Layer 10 of a small transformer language model trained on English Wikipedia (13 layers, counted from 0, width 128).
Take only the direct path to the model's output, skipping the later layers: a vector added to the residual stream pushes a token's score in proportion to its dot product with that token's output vector.

Output vectors of the tokens that the questions are about. A number n stands for (n - 500) times 0.0029.
" Gl": 584 393 462 537 453 537 443 547 547 508 462 508 548 452 425 574 553 472 544 534 516 367 430 507 546 621 490 476 383 369 555 406 486 516 461 459 614 539 502 386 519 504 557 570 426 508 557 562 421 407 573 487 581 403 511 453 636 396 364 562 442 342 391 664 533 491 500 567 535 552 594 586 529 389 573 419 498 430 542 562 324 466 556 474 576 502 435 528 453 665 496 540 520 503 472 454 521 556 472 420 591 426 462 520 420 484 551 389 452 487 409 562 530 531 438 506 538 498 491 530 537 475 487 694 415 545 478 523
" touchdown": 513 576 377 500 497 464 620 489 551 705 370 424 391 417 571 586 488 465 552 467 475 307 459 516 600 633 669 490 500 402 387 649 334 417 574 491 437 575 430 607 497 524 717 680 521 449 461 652 453 343 398 475 327 550 608 534 646 442 446 588 567 453 544 389 480 510 456 566 564 425 626 483 740 448 538 362 438 404 436 304 460 497 509 741 423 402 478 235 462 429 591 595 280 491 379 694 411 503 421 241 481 497 525 386 561 602 300 781 410 506 463 278 474 403 612 563 569 500 589 479 706 440 566 520 381 510 569 412
"our": 520 556 516 521 491 554 429 462 565 464 643 342 292 545 421 497 646 271 444 622 508 350 524 457 376 398 551 390 385 571 675 430 503 567 511 389 529 473 441 564 563 654 399 469 402 428 428 304 523 444 518 298 288 639 471 743 560 527 580 518 528 684 609 675 640 534 483 406 421 455 500 398 573 516 500 526 595 434 436 316 463 671 381 458 352 555 406 586 519 637 637 453 342 570 452 324 527 602 419 618 394 339 453 689 637 449 327 533 395 429 503 672 392 592 514 408 537 482 406 533 389 529 575 509 444 384 542 532
"ects": 660 547 591 661 277 472 337 248 451 414 739 644 384 435 630 615 514 477 550 553 476 421 591 649 560 398 456 474 483 349 340 527 462 446 759 536 411 434 396 286 590 677 547 548 423 599 387 488 674 244 438 493 521 620 419 462 411 654 656 244 638 411 571 704 571 515 455 548 451 456 407 586 402 674 598 551 350 549 645 314 415 500 507 708 508 609 621 362 382 435 470 528 462 356 532 574 476 684 507 676 433 409 508 597 385 660 490 488 477 509 777 546 514 437 599 600 750 299 617 434 657 405 522 261 398 598 646 558
"nel": 459 476 374 330 520 368 522 642 270 808 808 425 326 359 836 609 480 597 440 280 486 399 388 586 738 510 379 352 332 449 643 484 492 350 679 639 443 613 342 662 320 598 636 635 256 445 767 571 550 587 573 658 347 514 321 426 358 568 742 346 602 566 491 379 118 429 516 462 460 521 477 711 745 414 506 526 388 820 574 422 443 466 475 519 349 601 433 485 466 321 460 596 306 400 453 482 596 624 651 448 605 478 694 681 688 625 578 410 582 571 527 267 325 356 608 635 682 751 772 249 416 354 620 431 531 442 516 505
"tt": 668 560 446 416 295 406 584 618 472 706 457 433 394 518 676 591 402 400 516 390 478 428 379 494 346 430 319 462 352 500 496 353 348 544 600 506 615 362 496 433 349 690 684 381 420 421 613 458 536 655 500 503 616 611 390 571 529 466 649 359 450 381 422 587 454 457 624 305 433 517 372 491 430 485 486 527 276 563 432 345 525 476 530 306 720 268 481 470 634 239 478 386 504 406 579 683 634 558 614 332 500 302 584 521 558 419 312 511 606 560 475 233 617 374 592 287 404 403 528 516 459 620 331 472 640 443 573 548
"ici": 566 361 548 610 553 377 346 560 324 414 621 465 331 510 888 589 631 381 509 461 473 461 400 492 543 489 389 417 403 375 366 582 538 639 458 432 338 414 353 380 565 510 474 543 564 494 527 623 585 480 467 589 535 500 318 674 596 438 667 523 672 540 568 620 497 258 385 376 533 283 346 486 468 296 514 411 556 530 556 525 654 305 509 543 406 437 551 375 465 506 406 465 345 154 588 591 421 588 539 480 468 510 569 426 460 605 610 432 604 446 754 414 412 397 682 684 653 507 441 482 368 350 530 559 493 708 509 542
" He": 596 524 555 411 490 577 529 680 561 496 464 494 654 528 429 490 575 493 518 524 491 540 471 596 575 500 572 227 442 494 444 537 498 396 439 352 463 528 547 556 485 505 522 558 520 564 554 570 538 440 581 400 527 429 551 437 517 580 386 555 473 435 532 412 554 479 515 517 441 476 374 524 409 579 494 569 607 518 400 472 361 380 513 500 512 408 378 519 510 577 547 557 525 623 408 590 429 458 551 549 601 588 522 543 547 521 536 433 488 456 412 479 568 407 457 546 351 469 659 496 448 496 458 557 434 623 556 702
"ated": 327 464 382 330 261 494 352 456 440 541 566 528 305 479 472 537 543 514 443 444 491 459 639 589 523 496 658 572 515 564 542 653 290 350 456 456 432 544 490 484 642 493 580 608 371 453 533 450 494 560 681 390 599 531 486 690 421 602 461 149 773 424 570 612 564 534 568 460 552 568 472 519 537 401 502 537 494 589 489 614 599 327 388 150 438 517 554 475 491 515 578 437 459 274 471 401 465 387 452 598 446 161 532 616 506 503 453 461 374 489 624 659 471 605 571 497 428 317 311 571 710 541 581 468 668 483 399 368
"it": 410 355 521 494 495 578 631 572 677 427 655 631 373 506 584 399 511 390 582 497 533 500 626 519 355 336 374 471 448 567 439 497 664 636 611 490 475 401 599 538 722 604 455 698 625 670 382 456 475 520 675 481 401 401 295 546 367 477 525 503 524 657 420 417 512 283 473 573 452 262 527 478 470 475 455 485 567 411 455 521 567 578 497 602 576 567 522 542 412 573 508 395 374 292 429 450 481 420 450 547 632 411 424 500 535 551 456 378 479 480 456 494 403 474 567 471 350 558 442 427 410 361 683 589 384 360 560 503
"ctor": 822 382 476 247 401 562 481 443 411 459 346 451 433 490 564 432 612 471 352 338 501 410 529 443 495 367 513 316 509 463 329 614 196 620 726 390 172 744 468 449 518 812 675 426 344 413 741 475 408 464 614 403 780 746 733 887 711 504 792 554 640 393 509 415 349 434 504 470 531 318 476 504 539 305 403 376 398 656 545 758 449 473 776 416 761 354 409 461 560 298 217 452 405 294 500 695 763 582 328 366 620 477 420 453 462 483 612 475 529 659 631 478 301 500 617 349 480 509 719 330 855 619 423 191 637 585 442 466
"on (": 517 561 558 383 609 521 739 456 536 633 707 442 336 381 413 684 473 537 435 455 489 576 491 565 640 520 503 511 387 497 432 455 540 666 601 497 595 624 314 525 427 671 638 276 598 628 471 415 722 370 259 466 544 687 466 605 460 760 496 406 464 486 500 736 529 540 414 262 417 588 321 559 665 420 621 303 323 562 305 493 378 391 486 295 396 339 484 479 562 444 636 571 471 414 291 589 526 531 206 485 538 359 631 468 412 470 446 465 448 531 363 432 510 347 537 448 465 369 437 449 424 317 504 517 471 700 612 376
"rial": 611 531 418 549 635 455 538 680 512 466 485 303 260 440 737 675 514 456 643 462 479 279 615 424 447 559 571 607 403 534 496 288 335 480 367 497 566 599 377 511 751 563 470 328 619 610 455 459 514 473 485 715 511 500 524 755 756 731 737 459 535 573 368 585 523 605 511 253 535 504 464 363 656 536 414 540 395 623 623 223 657 273 558 846 312 520 521 415 367 407 528 569 413 289 317 561 463 489 514 634 357 470 537 504 388 553 599 533 726 536 566 456 466 496 623 860 604 401 523 507 443 555 398 372 523 668 710 423
"ograp": 489 413 406 346 611 547 341 219 468 355 636 242 409 579 419 545 422 416 322 464 470 404 507 664 482 381 372 563 425 369 441 533 407 529 606 282 510 532 364 615 772 642 674 476 438 229 711 884 500 421 641 621 583 620 521 504 629 492 517 317 609 564 674 837 601 589 433 596 510 566 333 414 670 486 570 301 437 624 462 504 400 290 651 348 504 173 608 388 466 537 525 492 611 371 601 556 519 636 273 422 408 496 440 580 478 636 358 509 455 483 484 462 547 401 559 331 239 516 433 307 754 306 297 410 459 459 536 492
" mid-": 656 592 506 454 489 547 553 452 656 495 430 444 556 310 319 364 394 318 461 508 458 489 538 404 603 357 526 396 425 464 406 503 332 634 629 470 492 734 537 749 494 532 452 552 570 489 420 560 643 564 418 588 567 409 487 545 483 515 507 551 506 503 459 719 531 642 514 500 597 433 419 341 503 360 508 513 374 472 545 468 488 571 579 467 432 373 655 487 471 471 598 694 519 139 524 602 645 497 455 487 500 479 620 553 472 480 618 766 602 582 422 409 615 334 461 500 726 491 622 292 598 462 545 548 661 516 489 403
"aug": 707 506 577 360 451 390 599 555 497 661 491 525 155 678 581 455 274 427 464 465 452 503 575 516 451 493 527 520 442 515 739 554 506 401 637 483 673 415 520 484 811 577 379 382 539 473 500 575 581 637 484 519 574 482 621 552 625 551 536 506 553 546 317 639 550 547 469 489 541 597 555 462 603 429 574 287 593 451 637 431 421 462 693 283 369 483 500 500 477 433 545 534 290 482 510 596 596 703 458 402 405 480 504 682 605 539 309 433 473 472 530 319 474 369 561 357 500 448 399 305 657 434 326 500 614 477 435 618
"itage": 484 435 474 596 559 599 319 660 568 833 648 239 246 561 428 750 653 372 412 368 477 343 441 493 539 621 655 412 355 463 713 542 567 644 828 444 395 586 433 605 820 569 769 504 692 489 560 523 381 482 360 460 567 577 359 661 613 778 637 327 470 542 679 415 521 367 527 335 580 533 663 514 420 551 540 496 489 652 544 460 513 609 584 545 408 478 514 665 507 246 492 732 461 370 397 508 718 315 496 536 298 438 600 636 596 872 354 586 430 514 555 580 406 592 644 568 931 533 488 349 603 444 384 339 470 543 625 372
"men": 438 434 408 720 372 569 351 496 388 675 566 480 342 428 533 467 452 500 349 568 508 543 284 489 787 439 484 366 371 500 544 434 484 471 500 509 420 368 341 352 480 564 647 466 484 485 506 537 282 746 517 395 676 410 297 364 413 503 447 520 566 372 447 274 398 334 645 530 420 402 410 509 605 565 390 667 451 682 347 471 320 569 572 383 460 540 462 385 374 439 384 474 286 621 335 341 466 463 631 474 550 483 590 712 516 500 411 478 446 678 539 382 557 359 608 363 508 651 643 370 353 599 459 361 380 514 428 544
"'t": 427 750 359 541 376 431 500 469 764 455 395 461 406 447 412 730 547 654 257 591 479 455 726 394 521 784 411 372 487 426 510 433 573 457 728 286 326 475 408 312 567 795 780 724 383 447 484 361 509 464 428 653 539 660 447 453 760 803 590 226 774 307 500 732 160 650 603 234 397 545 366 508 491 401 472 449 695 628 430 356 431 337 417 622 327 360 495 473 282 577 617 627 472 525 590 284 411 612 384 261 482 350 401 454 672 513 512 322 843 665 616 470 146 678 531 558 635 282 645 253 544 574 423 536 547 734 570 505
"ess": 448 393 587 539 412 546 637 412 678 619 550 456 189 731 448 438 533 469 592 462 509 526 575 489 455 298 473 568 356 546 521 352 589 398 512 578 463 558 366 380 529 500 383 396 592 439 436 546 466 438 487 332 398 583 415 456 591 560 273 376 549 311 573 545 457 497 460 432 568 413 575 411 485 531 476 497 613 433 576 514 516 575 457 635 449 449 475 333 285 461 571 320 668 452 286 320 484 676 683 531 569 526 341 605 506 497 439 454 399 357 583 639 417 773 558 583 393 300 339 274 399 463 564 442 403 467 521 266
"yl": 522 512 641 399 533 289 615 452 493 351 534 453 247 493 639 305 488 576 715 597 489 517 615 441 474 619 530 480 347 564 400 399 356 398 712 439 610 582 569 445 669 467 379 503 443 559 371 528 506 642 587 662 549 446 589 674 473 792 507 446 513 353 397 663 576 523 384 382 505 394 421 465 608 404 538 556 465 629 355 510 523 478 481 430 661 435 539 386 582 418 461 531 662 341 474 424 473 590 370 550 381 623 394 576 390 461 474 398 704 393 629 279 481 386 637 592 314 481 539 485 577 428 532 478 360 640 556 586
"ager": 597 453 479 576 429 451 310 659 381 753 296 573 329 396 452 348 352 616 645 357 487 463 442 528 624 439 232 431 183 478 219 516 519 432 614 628 434 481 375 535 480 684 423 410 367 491 556 526 559 611 395 431 503 497 464 504 471 460 628 331 724 490 532 494 356 694 377 387 451 422 580 348 592 322 472 491 491 554 411 438 406 695 611 526 533 485 553 535 380 423 610 516 347 630 341 438 497 490 397 524 473 445 440 601 670 551 401 392 410 734 556 326 318 510 544 550 406 545 480 680 563 569 452 592 454 571 350 391
"n": 509 486 570 379 666 495 362 644 614 522 506 622 175 546 567 535 343 638 338 604 499 528 500 528 612 341 471 363 415 522 388 457 421 578 328 621 567 520 575 481 595 385 430 506 702 534 494 375 412 533 540 452 388 441 425 422 454 333 565 631 481 559 278 483 402 376 319 288 412 521 454 513 467 473 500 619 486 490 329 484 544 410 393 374 637 421 343 548 446 436 358 464 574 513 589 327 477 531 517 572 281 488 581 311 463 659 575 281 565 492 560 432 378 254 544 497 432 540 463 475 284 557 534 598 586 404 528 566
",": 268 540 513 436 409 494 564 370 466 459 559 517 571 580 453 469 605 684 472 488 542 484 434 621 503 375 353 510 630 637 427 376 514 620 418 477 655 385 559 477 528 348 435 503 584 650 495 397 435 551 576 544 418 367 497 468 374 433 478 513 396 649 445 401 524 500 430 573 487 649 503 643 383 580 444 527 520 483 488 643 583 470 427 473 575 519 346 634 531 481 463 500 455 493 515 469 513 510 588 557 562 576 447 474 533 460 560 558 348 346 463 559 605 482 477 530 424 564 497 625 421 544 500 583 558 479 449 419
"ched": 419 594 145 496 641 674 387 476 697 523 591 508 406 464 597 478 323 646 508 539 467 419 557 553 280 462 628 323 573 535 459 468 472 352 665 454 459 523 305 608 661 615 714 699 417 756 395 594 537 545 462 772 627 500 441 715 444 374 740 534 819 149 395 596 280 655 407 618 346 466 500 583 562 366 430 552 335 475 427 364 344 450 406 472 237 409 453 733 530 544 472 624 603 319 652 596 444 597 676 526 334 28 660 557 520 452 307 458 630 745 632 311 369 388 600 649 415 762 667 446 841 397 615 445 593 438 598 459
"aine": 490 334 560 678 368 515 387 537 511 425 576 455 319 473 399 450 650 316 573 451 499 383 262 590 445 468 416 456 459 516 361 560 336 739 737 474 468 546 408 431 628 675 454 478 247 254 536 571 541 392 672 389 200 491 538 652 554 656 361 425 463 456 600 581 567 425 619 492 633 360 588 430 590 453 522 610 377 524 362 301 570 601 535 465 462 581 440 397 440 537 503 743 346 515 336 441 464 504 523 681 549 619 536 555 280 497 497 472 492 516 515 583 422 515 710 738 624 551 655 382 380 343 403 450 496 828 454 331

Each question shows what one neuron of this layer's MLP adds at an activation of 1. A number n stands for (n - 500) times 0.0011.

n151: 596 453 447 379 506 463 538 524 567 517 427 506 557 391 567 386 369 421 477 417 706 475 468 468 510 557 424 432 471 516 510 494 570 483 543 500 431 625 672 462 487 247 440 467 623 498 500 508 551 466 541 443 549 469 542 350 478 384 405 563 489 572 471 565 477 406 411 469 585 541 454 477 476 537 552 616 525 375 532 435 550 546 484 482 450 494 504 456 493 589 494 428 511 500 496 545 434 620 510 418 470 528 512 544 531 556 554 507 592 538 450 570 571 453 224 548 502 532 506 431 581 502 491 421 486 554 560 549
Which of these tokens does it push up most? " mid-"

n32: 449 458 450 423 394 423 595 424 631 663 615 353 405 498 551 500 475 599 545 589 390 619 647 524 340 526 517 447 485 439 514 550 381 441 540 434 558 530 514 476 350 550 360 450 378 396 577 385 464 577 350 444 482 450 563 468 472 444 503 395 642 493 638 507 491 626 680 393 567 433 555 459 421 572 350 564 450 512 436 444 393 405 527 414 597 383 451 522 511 525 466 485 372 558 670 563 483 369 355 532 445 513 602 581 414 550 448 463 488 498 571 583 524 589 590 520 571 516 516 535 498 486 505 425 528 467 463 484
Which three tokens does it push up most, strongest first? "ated", "tt", "'t"

n468: 393 472 612 338 466 534 541 464 383 443 466 446 635 477 540 498 419 600 616 437 741 522 395 498 559 532 500 472 641 455 446 441 476 488 473 484 392 551 516 489 470 566 433 514 492 478 635 496 416 472 376 520 528 394 588 479 372 565 463 417 467 545 515 589 446 512 519 660 480 516 380 571 496 592 505 536 649 513 511 660 446 414 560 671 498 457 557 612 468 440 469 565 488 542 463 371 520 482 498 567 508 516 582 424 542 496 574 579 557 374 360 408 594 580 448 410 478 514 512 543 456 555 424 590 538 443 569 436
Which two tokens does it push up most, strongest first? ",", " He"

n256: 643 488 543 552 507 653 578 602 466 412 526 571 502 408 489 442 518 519 491 473 519 459 507 522 589 563 517 582 583 541 564 552 507 491 713 490 469 488 394 586 628 542 486 592 477 478 472 536 541 539 681 412 542 532 656 448 566 364 225 495 593 316 411 463 354 571 398 522 527 493 484 475 594 507 497 500 398 605 398 498 505 493 561 543 375 635 476 522 557 461 490 662 471 428 484 435 391 490 445 556 498 545 569 617 502 340 519 329 481 646 399 432 418 484 484 502 461 438 514 438 362 631 400 546 532 555 456 430
Which of these tokens does it push up most? "aine"

n275: 542 327 587 606 567 565 396 477 575 423 450 423 570 532 439 515 532 498 537 675 426 506 453 443 430 743 528 489 579 387 526 328 423 578 450 460 493 385 588 517 507 546 573 372 533 431 537 495 450 382 567 480 566 473 514 600 476 523 359 545 371 405 423 555 577 534 440 380 482 532 419 446 431 371 558 551 381 445 459 500 497 547 535 510 590 436 507 552 592 621 535 510 477 642 489 367 656 549 434 420 609 582 522 546 405 412 515 390 436 322 445 577 610 569 320 523 522 441 495 335 481 477 454 690 448 572 643 533
Which of these tokens does it push down most? "nel"

n405: 509 434 386 420 444 491 528 518 406 514 534 556 597 385 518 477 536 506 480 428 720 532 509 491 457 591 493 506 655 480 462 538 564 510 223 540 498 551 417 519 536 406 617 548 527 522 472 563 496 505 474 398 431 339 484 434 466 516 397 570 303 471 449 396 548 566 489 536 444 620 477 465 620 500 449 406 565 498 506 441 500 558 403 593 450 474 610 423 490 444 424 591 520 595 553 481 536 342 679 386 462 447 479 398 516 524 604 591 485 509 426 524 579 513 436 606 571 522 531 581 565 508 556 489 387 366 575 528
Which of these tokens does it push up most? " touchdown"

n206: 646 454 539 435 546 519 502 544 491 469 462 530 649 517 502 580 495 477 474 510 661 500 492 656 505 544 618 493 486 408 584 455 516 526 469 572 549 445 568 523 433 502 475 474 470 532 561 493 454 513 517 460 567 319 528 426 443 505 424 460 386 484 711 450 493 491 552 603 451 452 560 581 511 550 574 512 530 484 486 498 496 468 490 508 545 595 282 453 504 578 494 514 613 673 436 587 413 471 528 504 587 546 488 486 408 519 512 436 484 510 505 547 586 413 385 462 434 524 574 547 478 404 600 516 434 520 556 494
Which three tokens does it push up most, strongest first? " He", " Gl", ","

n496: 582 393 605 373 531 575 485 442 498 565 404 516 626 458 466 534 492 688 466 493 432 287 528 582 422 564 480 398 449 473 543 571 453 582 572 520 528 527 663 341 445 517 492 480 490 532 514 486 470 541 504 485 552 561 548 453 462 604 433 538 590 570 471 565 565 370 496 591 498 540 384 505 486 423 588 624 578 397 511 567 416 449 459 400 440 444 478 457 413 478 520 498 510 614 508 496 454 462 549 544 543 391 582 381 419 562 438 441 370 362 582 440 477 629 543 458 409 550 530 489 377 419 492 502 599 547 484 506
Which of these tokens does it push up most? " He"

n123: 548 560 425 357 549 516 490 375 629 431 433 535 427 682 542 511 468 482 329 626 341 455 385 404 319 469 560 446 580 433 429 708 488 610 494 514 639 304 620 521 529 599 508 423 604 693 608 592 546 420 508 673 549 596 463 523 373 527 442 505 520 692 508 500 351 517 500 555 583 470 608 458 545 342 500 375 448 530 589 512 511 573 390 540 492 460 503 535 428 576 579 530 475 569 572 564 497 631 500 492 566 512 463 413 595 561 476 500 392 695 481 580 425 485 525 440 543 426 402 464 480 313 605 596 431 716 543 402
Which of these tokens does it push down most? "men"

n91: 545 473 485 574 418 594 675 397 570 389 514 488 338 546 500 425 463 442 489 586 450 500 604 599 519 449 417 419 646 444 432 401 611 438 533 450 490 416 406 507 622 434 463 480 467 622 469 357 396 426 591 495 505 533 417 481 562 527 500 397 661 457 438 390 617 450 512 420 552 427 493 656 351 508 561 399 500 412 527 527 508 547 530 517 498 587 483 510 364 503 399 382 610 300 539 417 356 557 470 347 486 470 357 566 435 546 317 425 336 461 507 402 396 607 595 414 393 484 516 467 566 470 407 421 552 474 446 400
Which three tokens does it push up most, strongest first? "ess", "it", "ects"

n254: 682 595 472 455 435 473 351 502 439 484 452 552 447 451 539 391 592 415 454 285 441 534 353 433 491 484 576 557 497 540 569 528 505 512 478 457 495 572 538 436 423 483 647 431 583 463 447 546 505 524 563 475 403 478 421 493 614 472 357 476 524 492 444 621 651 493 427 482 527 408 399 641 463 406 512 522 641 500 451 415 605 582 525 618 512 671 292 662 587 457 543 515 535 596 438 562 330 482 512 591 432 638 500 571 326 500 471 608 515 618 588 441 643 490 464 725 402 603 498 520 448 474 584 572 395 472 512 512
Which of these tokens does it push up most? "aine"

n195: 403 572 537 560 465 541 449 451 432 430 480 494 457 485 601 388 440 413 458 502 584 523 507 493 485 500 593 428 319 480 466 468 567 460 622 378 531 647 635 549 557 409 542 623 434 538 334 558 581 533 437 398 409 534 577 502 450 533 607 533 416 484 561 613 502 402 474 484 467 359 468 594 438 502 668 565 350 498 314 372 493 486 518 551 577 477 595 491 495 386 534 662 525 414 602 418 546 533 480 616 426 519 391 456 473 509 513 512 555 515 490 409 463 463 343 530 459 374 521 567 462 565 435 632 431 423 500 539
Which of these tokens does it push up most? "yl"

n124: 506 571 426 563 415 480 568 569 483 487 553 531 541 527 504 572 472 528 413 600 631 484 504 557 591 478 537 441 437 368 510 602 541 454 552 368 498 599 580 510 468 542 438 487 529 482 468 438 584 502 514 665 460 293 492 535 498 521 595 624 517 543 524 527 487 530 508 359 472 489 496 397 498 413 450 488 490 525 546 657 423 478 496 526 502 458 535 587 454 579 641 469 459 500 536 453 427 619 431 378 535 566 494 454 506 494 456 622 460 562 572 533 615 476 398 575 424 440 517 519 456 608 376 313 480 458 550 531
Which of these tokens does it push down most? "aine"

n211: 335 405 385 384 476 480 520 590 401 425 430 504 566 511 531 601 527 412 576 433 564 541 550 482 574 545 583 543 432 523 440 486 574 454 581 470 509 434 521 333 525 424 373 561 504 439 469 485 446 577 432 498 556 403 523 555 476 559 425 325 505 507 583 573 588 508 480 553 548 548 436 557 471 408 614 540 472 502 491 565 690 405 404 348 498 468 475 464 508 378 544 615 605 430 575 526 514 484 586 624 515 479 498 670 546 431 453 394 444 540 588 524 467 541 530 623 525 458 528 326 554 616 511 412 545 493 311 384
Which of these tokens does it push up most? "ated"

n169: 518 481 490 538 502 442 566 476 495 363 468 520 621 554 469 647 350 528 360 561 399 607 481 754 461 424 437 507 502 587 561 387 605 453 447 473 574 475 568 535 485 414 533 458 495 438 647 458 397 416 679 575 471 456 433 468 519 467 478 662 566 582 604 563 629 520 678 457 537 484 500 435 602 493 542 500 387 510 418 445 407 452 630 597 537 589 462 459 503 463 393 383 491 445 502 544 590 520 555 352 498 460 442 599 546 543 415 666 628 547 602 456 579 477 690 586 536 469 550 380 414 576 484 579 521 634 420 532
Which three tokens does it push up most, strongest first? "ograp", "tt", "men"

n503: 465 466 561 470 584 430 431 575 300 529 502 620 559 578 528 697 487 377 428 476 551 437 540 519 446 584 557 470 517 540 529 579 553 544 466 509 479 593 470 551 543 381 677 464 387 453 438 561 460 537 391 547 383 569 437 595 505 394 507 527 478 571 516 455 485 438 385 492 502 476 584 525 407 517 511 452 750 519 546 481 663 566 349 454 469 543 378 563 505 498 483 474 556 577 660 516 524 390 435 612 391 690 489 597 578 458 470 566 502 627 415 425 516 565 488 570 502 466 557 550 633 546 456 612 444 461 536 444
Which of these tokens does it push up most? "itage"

n490: 500 529 557 537 536 320 538 551 483 517 496 498 396 498 515 409 428 364 555 411 554 451 564 348 510 508 593 601 512 408 469 582 515 397 487 539 603 496 603 509 557 487 401 531 533 371 468 332 491 378 560 400 619 608 641 541 491 504 488 682 468 416 429 456 535 519 457 502 687 460 500 500 623 584 594 451 458 456 448 447 375 414 576 505 465 406 535 486 374 523 619 395 373 454 564 611 582 474 594 470 479 460 475 575 537 577 511 537 505 414 494 517 375 414 497 488 530 656 515 432 563 401 627 505 573 505 437 500
Which of these tokens does it push up most? "aug"

n356: 362 561 460 507 448 561 478 539 492 505 465 485 568 657 496 623 581 559 625 624 489 387 618 655 500 484 413 582 551 520 543 580 520 554 588 618 347 513 508 482 463 573 575 470 462 444 403 496 606 302 489 477 568 453 517 363 517 556 409 539 493 477 528 511 384 360 482 621 440 533 441 444 415 404 445 461 484 455 489 463 521 653 419 352 521 398 570 576 520 491 454 386 473 526 413 422 482 558 442 511 658 405 447 533 461 566 604 393 529 553 498 548 387 416 553 477 482 448 589 482 383 521 489 460 560 437 487 548
Which of these tokens does it push up most? "'t"

n17: 531 631 498 448 475 570 504 424 596 452 520 440 455 465 523 522 586 549 449 502 553 476 420 521 447 447 449 571 395 697 644 470 496 461 467 534 669 524 470 612 558 529 481 441 540 413 560 478 439 419 473 451 422 493 671 442 473 523 608 469 432 485 461 449 470 485 583 466 492 414 506 449 422 373 512 660 643 511 595 609 500 463 549 510 510 482 629 508 462 541 566 566 521 409 504 606 517 467 452 573 571 572 492 460 472 440 303 601 456 423 478 423 385 504 575 420 508 461 522 502 616 445 571 483 631 489 486 537
Which of these tokens does it push up most? "aug"

n329: 449 416 502 507 457 506 381 475 486 363 429 478 394 488 606 541 591 492 510 564 470 533 448 525 532 377 428 479 363 519 613 515 553 652 446 585 515 624 493 393 569 413 568 513 506 544 522 366 498 647 404 426 486 527 482 439 522 453 531 618 471 610 443 348 409 559 367 474 438 587 583 463 521 511 527 496 483 648 477 429 498 475 508 519 462 463 561 404 481 511 487 428 638 367 521 456 511 522 517 326 548 488 461 398 568 587 473 470 568 417 533 489 427 514 561 530 593 583 459 470 552 555 494 456 520 491 494 559
Which of these tokens does it push down most? " He"

n161: 449 545 571 459 425 434 474 558 521 505 521 560 539 444 384 704 504 526 549 567 401 612 435 456 525 531 520 378 379 575 544 386 542 518 570 569 425 552 451 452 491 427 359 530 528 553 482 435 678 552 429 475 408 495 561 457 371 491 457 592 518 446 328 522 360 491 491 600 524 558 566 434 554 530 514 422 625 544 500 460 609 467 302 407 338 583 451 544 505 544 470 456 471 526 473 481 493 414 476 434 542 603 353 411 534 387 512 400 368 560 719 453 453 619 574 629 544 569 473 234 514 489 464 587 458 603 535 547
Which of these tokens does it push up most? "'t"

n295: 521 419 514 442 585 498 370 564 630 619 422 438 520 485 512 472 398 509 502 514 338 553 397 272 469 555 486 451 372 641 534 652 510 494 307 475 410 528 473 582 514 484 374 428 611 523 481 559 401 584 542 459 475 456 489 485 496 471 467 557 522 473 469 350 502 595 487 530 527 550 532 715 565 523 600 408 532 534 425 405 588 566 409 527 646 279 441 527 454 484 573 569 440 569 394 415 500 540 460 463 475 388 469 540 505 524 540 468 447 578 526 536 417 498 405 661 534 479 583 555 553 525 498 516 539 549 457 457
Which of these tokens does it push down most? "ects"

n465: 390 381 438 468 558 437 366 502 640 536 543 531 460 584 447 639 415 493 481 566 609 448 417 618 476 490 559 352 582 429 474 524 454 537 428 467 465 518 423 618 401 449 489 584 524 558 515 373 474 603 511 479 295 520 591 443 493 513 490 574 456 364 421 379 535 523 400 527 466 506 476 471 440 566 427 511 483 472 536 526 609 551 631 349 542 446 549 440 412 403 582 399 479 344 432 500 561 486 348 561 354 483 358 491 352 530 509 497 541 388 449 557 363 553 506 600 372 470 463 545 575 401 392 475 542 478 463 542
Which of these tokens does it push down most? "nel"

n54: 480 516 457 559 446 419 382 530 454 623 403 436 561 468 526 604 494 599 511 557 413 432 486 456 374 412 434 487 587 452 493 462 483 517 601 519 556 502 610 580 434 618 486 270 493 577 552 504 414 495 507 458 410 591 539 504 559 423 449 561 530 575 444 484 496 577 357 552 485 408 439 439 500 571 348 333 455 378 573 378 555 477 491 507 462 433 491 407 445 590 476 359 382 529 547 540 644 394 419 566 409 650 668 461 500 397 425 558 640 507 486 465 651 466 546 471 495 372 520 526 573 569 476 669 509 397 474 554
Which of these tokens does it push up most? "tt"

n293: 620 487 533 502 654 566 384 504 554 538 669 532 422 513 462 425 584 416 532 574 265 531 561 411 638 514 493 407 484 456 414 465 545 496 548 498 534 535 489 466 473 576 649 594 524 620 452 515 598 565 476 505 408 515 496 383 581 433 694 419 541 495 502 445 549 498 358 478 384 609 524 464 435 528 582 566 528 456 482 452 305 514 447 388 461 355 552 455 584 452 337 525 454 583 414 513 505 448 486 422 571 494 584 576 369 545 462 470 487 563 416 517 533 585 398 447 486 490 395 561 397 572 455 518 537 601 388 566
Which of these tokens does it push up most? "on ("

n105: 447 351 576 594 506 422 523 518 522 520 448 435 556 398 484 604 576 433 550 530 722 491 506 452 487 578 555 524 538 461 356 484 418 464 487 502 410 378 514 602 528 489 525 575 535 552 429 479 444 512 418 360 496 513 466 410 520 466 506 543 584 514 565 370 650 461 451 459 549 482 603 484 592 502 482 560 549 525 434 537 533 535 442 477 506 496 583 429 545 518 582 556 436 482 461 574 694 470 517 566 474 516 461 602 541 523 470 540 496 419 543 566 558 572 546 410 616 500 534 502 558 452 487 506 472 460 431 559
Which of these tokens does it push up most? "itage"

n271: 402 532 456 433 466 452 505 624 578 308 452 396 565 686 564 606 537 599 488 510 621 385 659 510 554 590 439 357 407 676 502 441 409 498 461 424 512 350 606 505 584 589 596 402 509 493 410 495 590 651 544 581 484 503 449 599 621 518 446 483 425 543 527 513 615 482 473 455 555 472 488 471 514 584 512 420 472 450 480 399 543 639 598 468 495 456 497 575 534 624 581 566 523 526 405 450 627 536 522 386 539 574 466 527 669 478 404 611 426 357 451 602 570 495 530 370 269 505 411 574 524 302 544 517 412 394 554 603
Which of these tokens does it push up most? "our"

n350: 481 419 585 350 515 443 469 639 434 540 581 511 461 561 525 439 475 496 414 475 518 442 570 527 471 498 592 580 439 552 521 509 422 496 636 521 520 537 594 578 488 432 349 360 459 566 464 496 489 582 410 509 542 577 508 379 697 552 502 526 582 537 447 509 449 548 595 541 593 423 500 483 458 495 553 544 481 509 504 481 514 446 552 429 420 452 486 509 604 562 539 658 531 528 598 517 456 552 484 484 450 623 544 482 502 496 471 660 471 625 376 284 456 313 446 549 477 496 408 372 588 538 449 493 775 402 526 476
Which of these tokens does it push up most? "aug"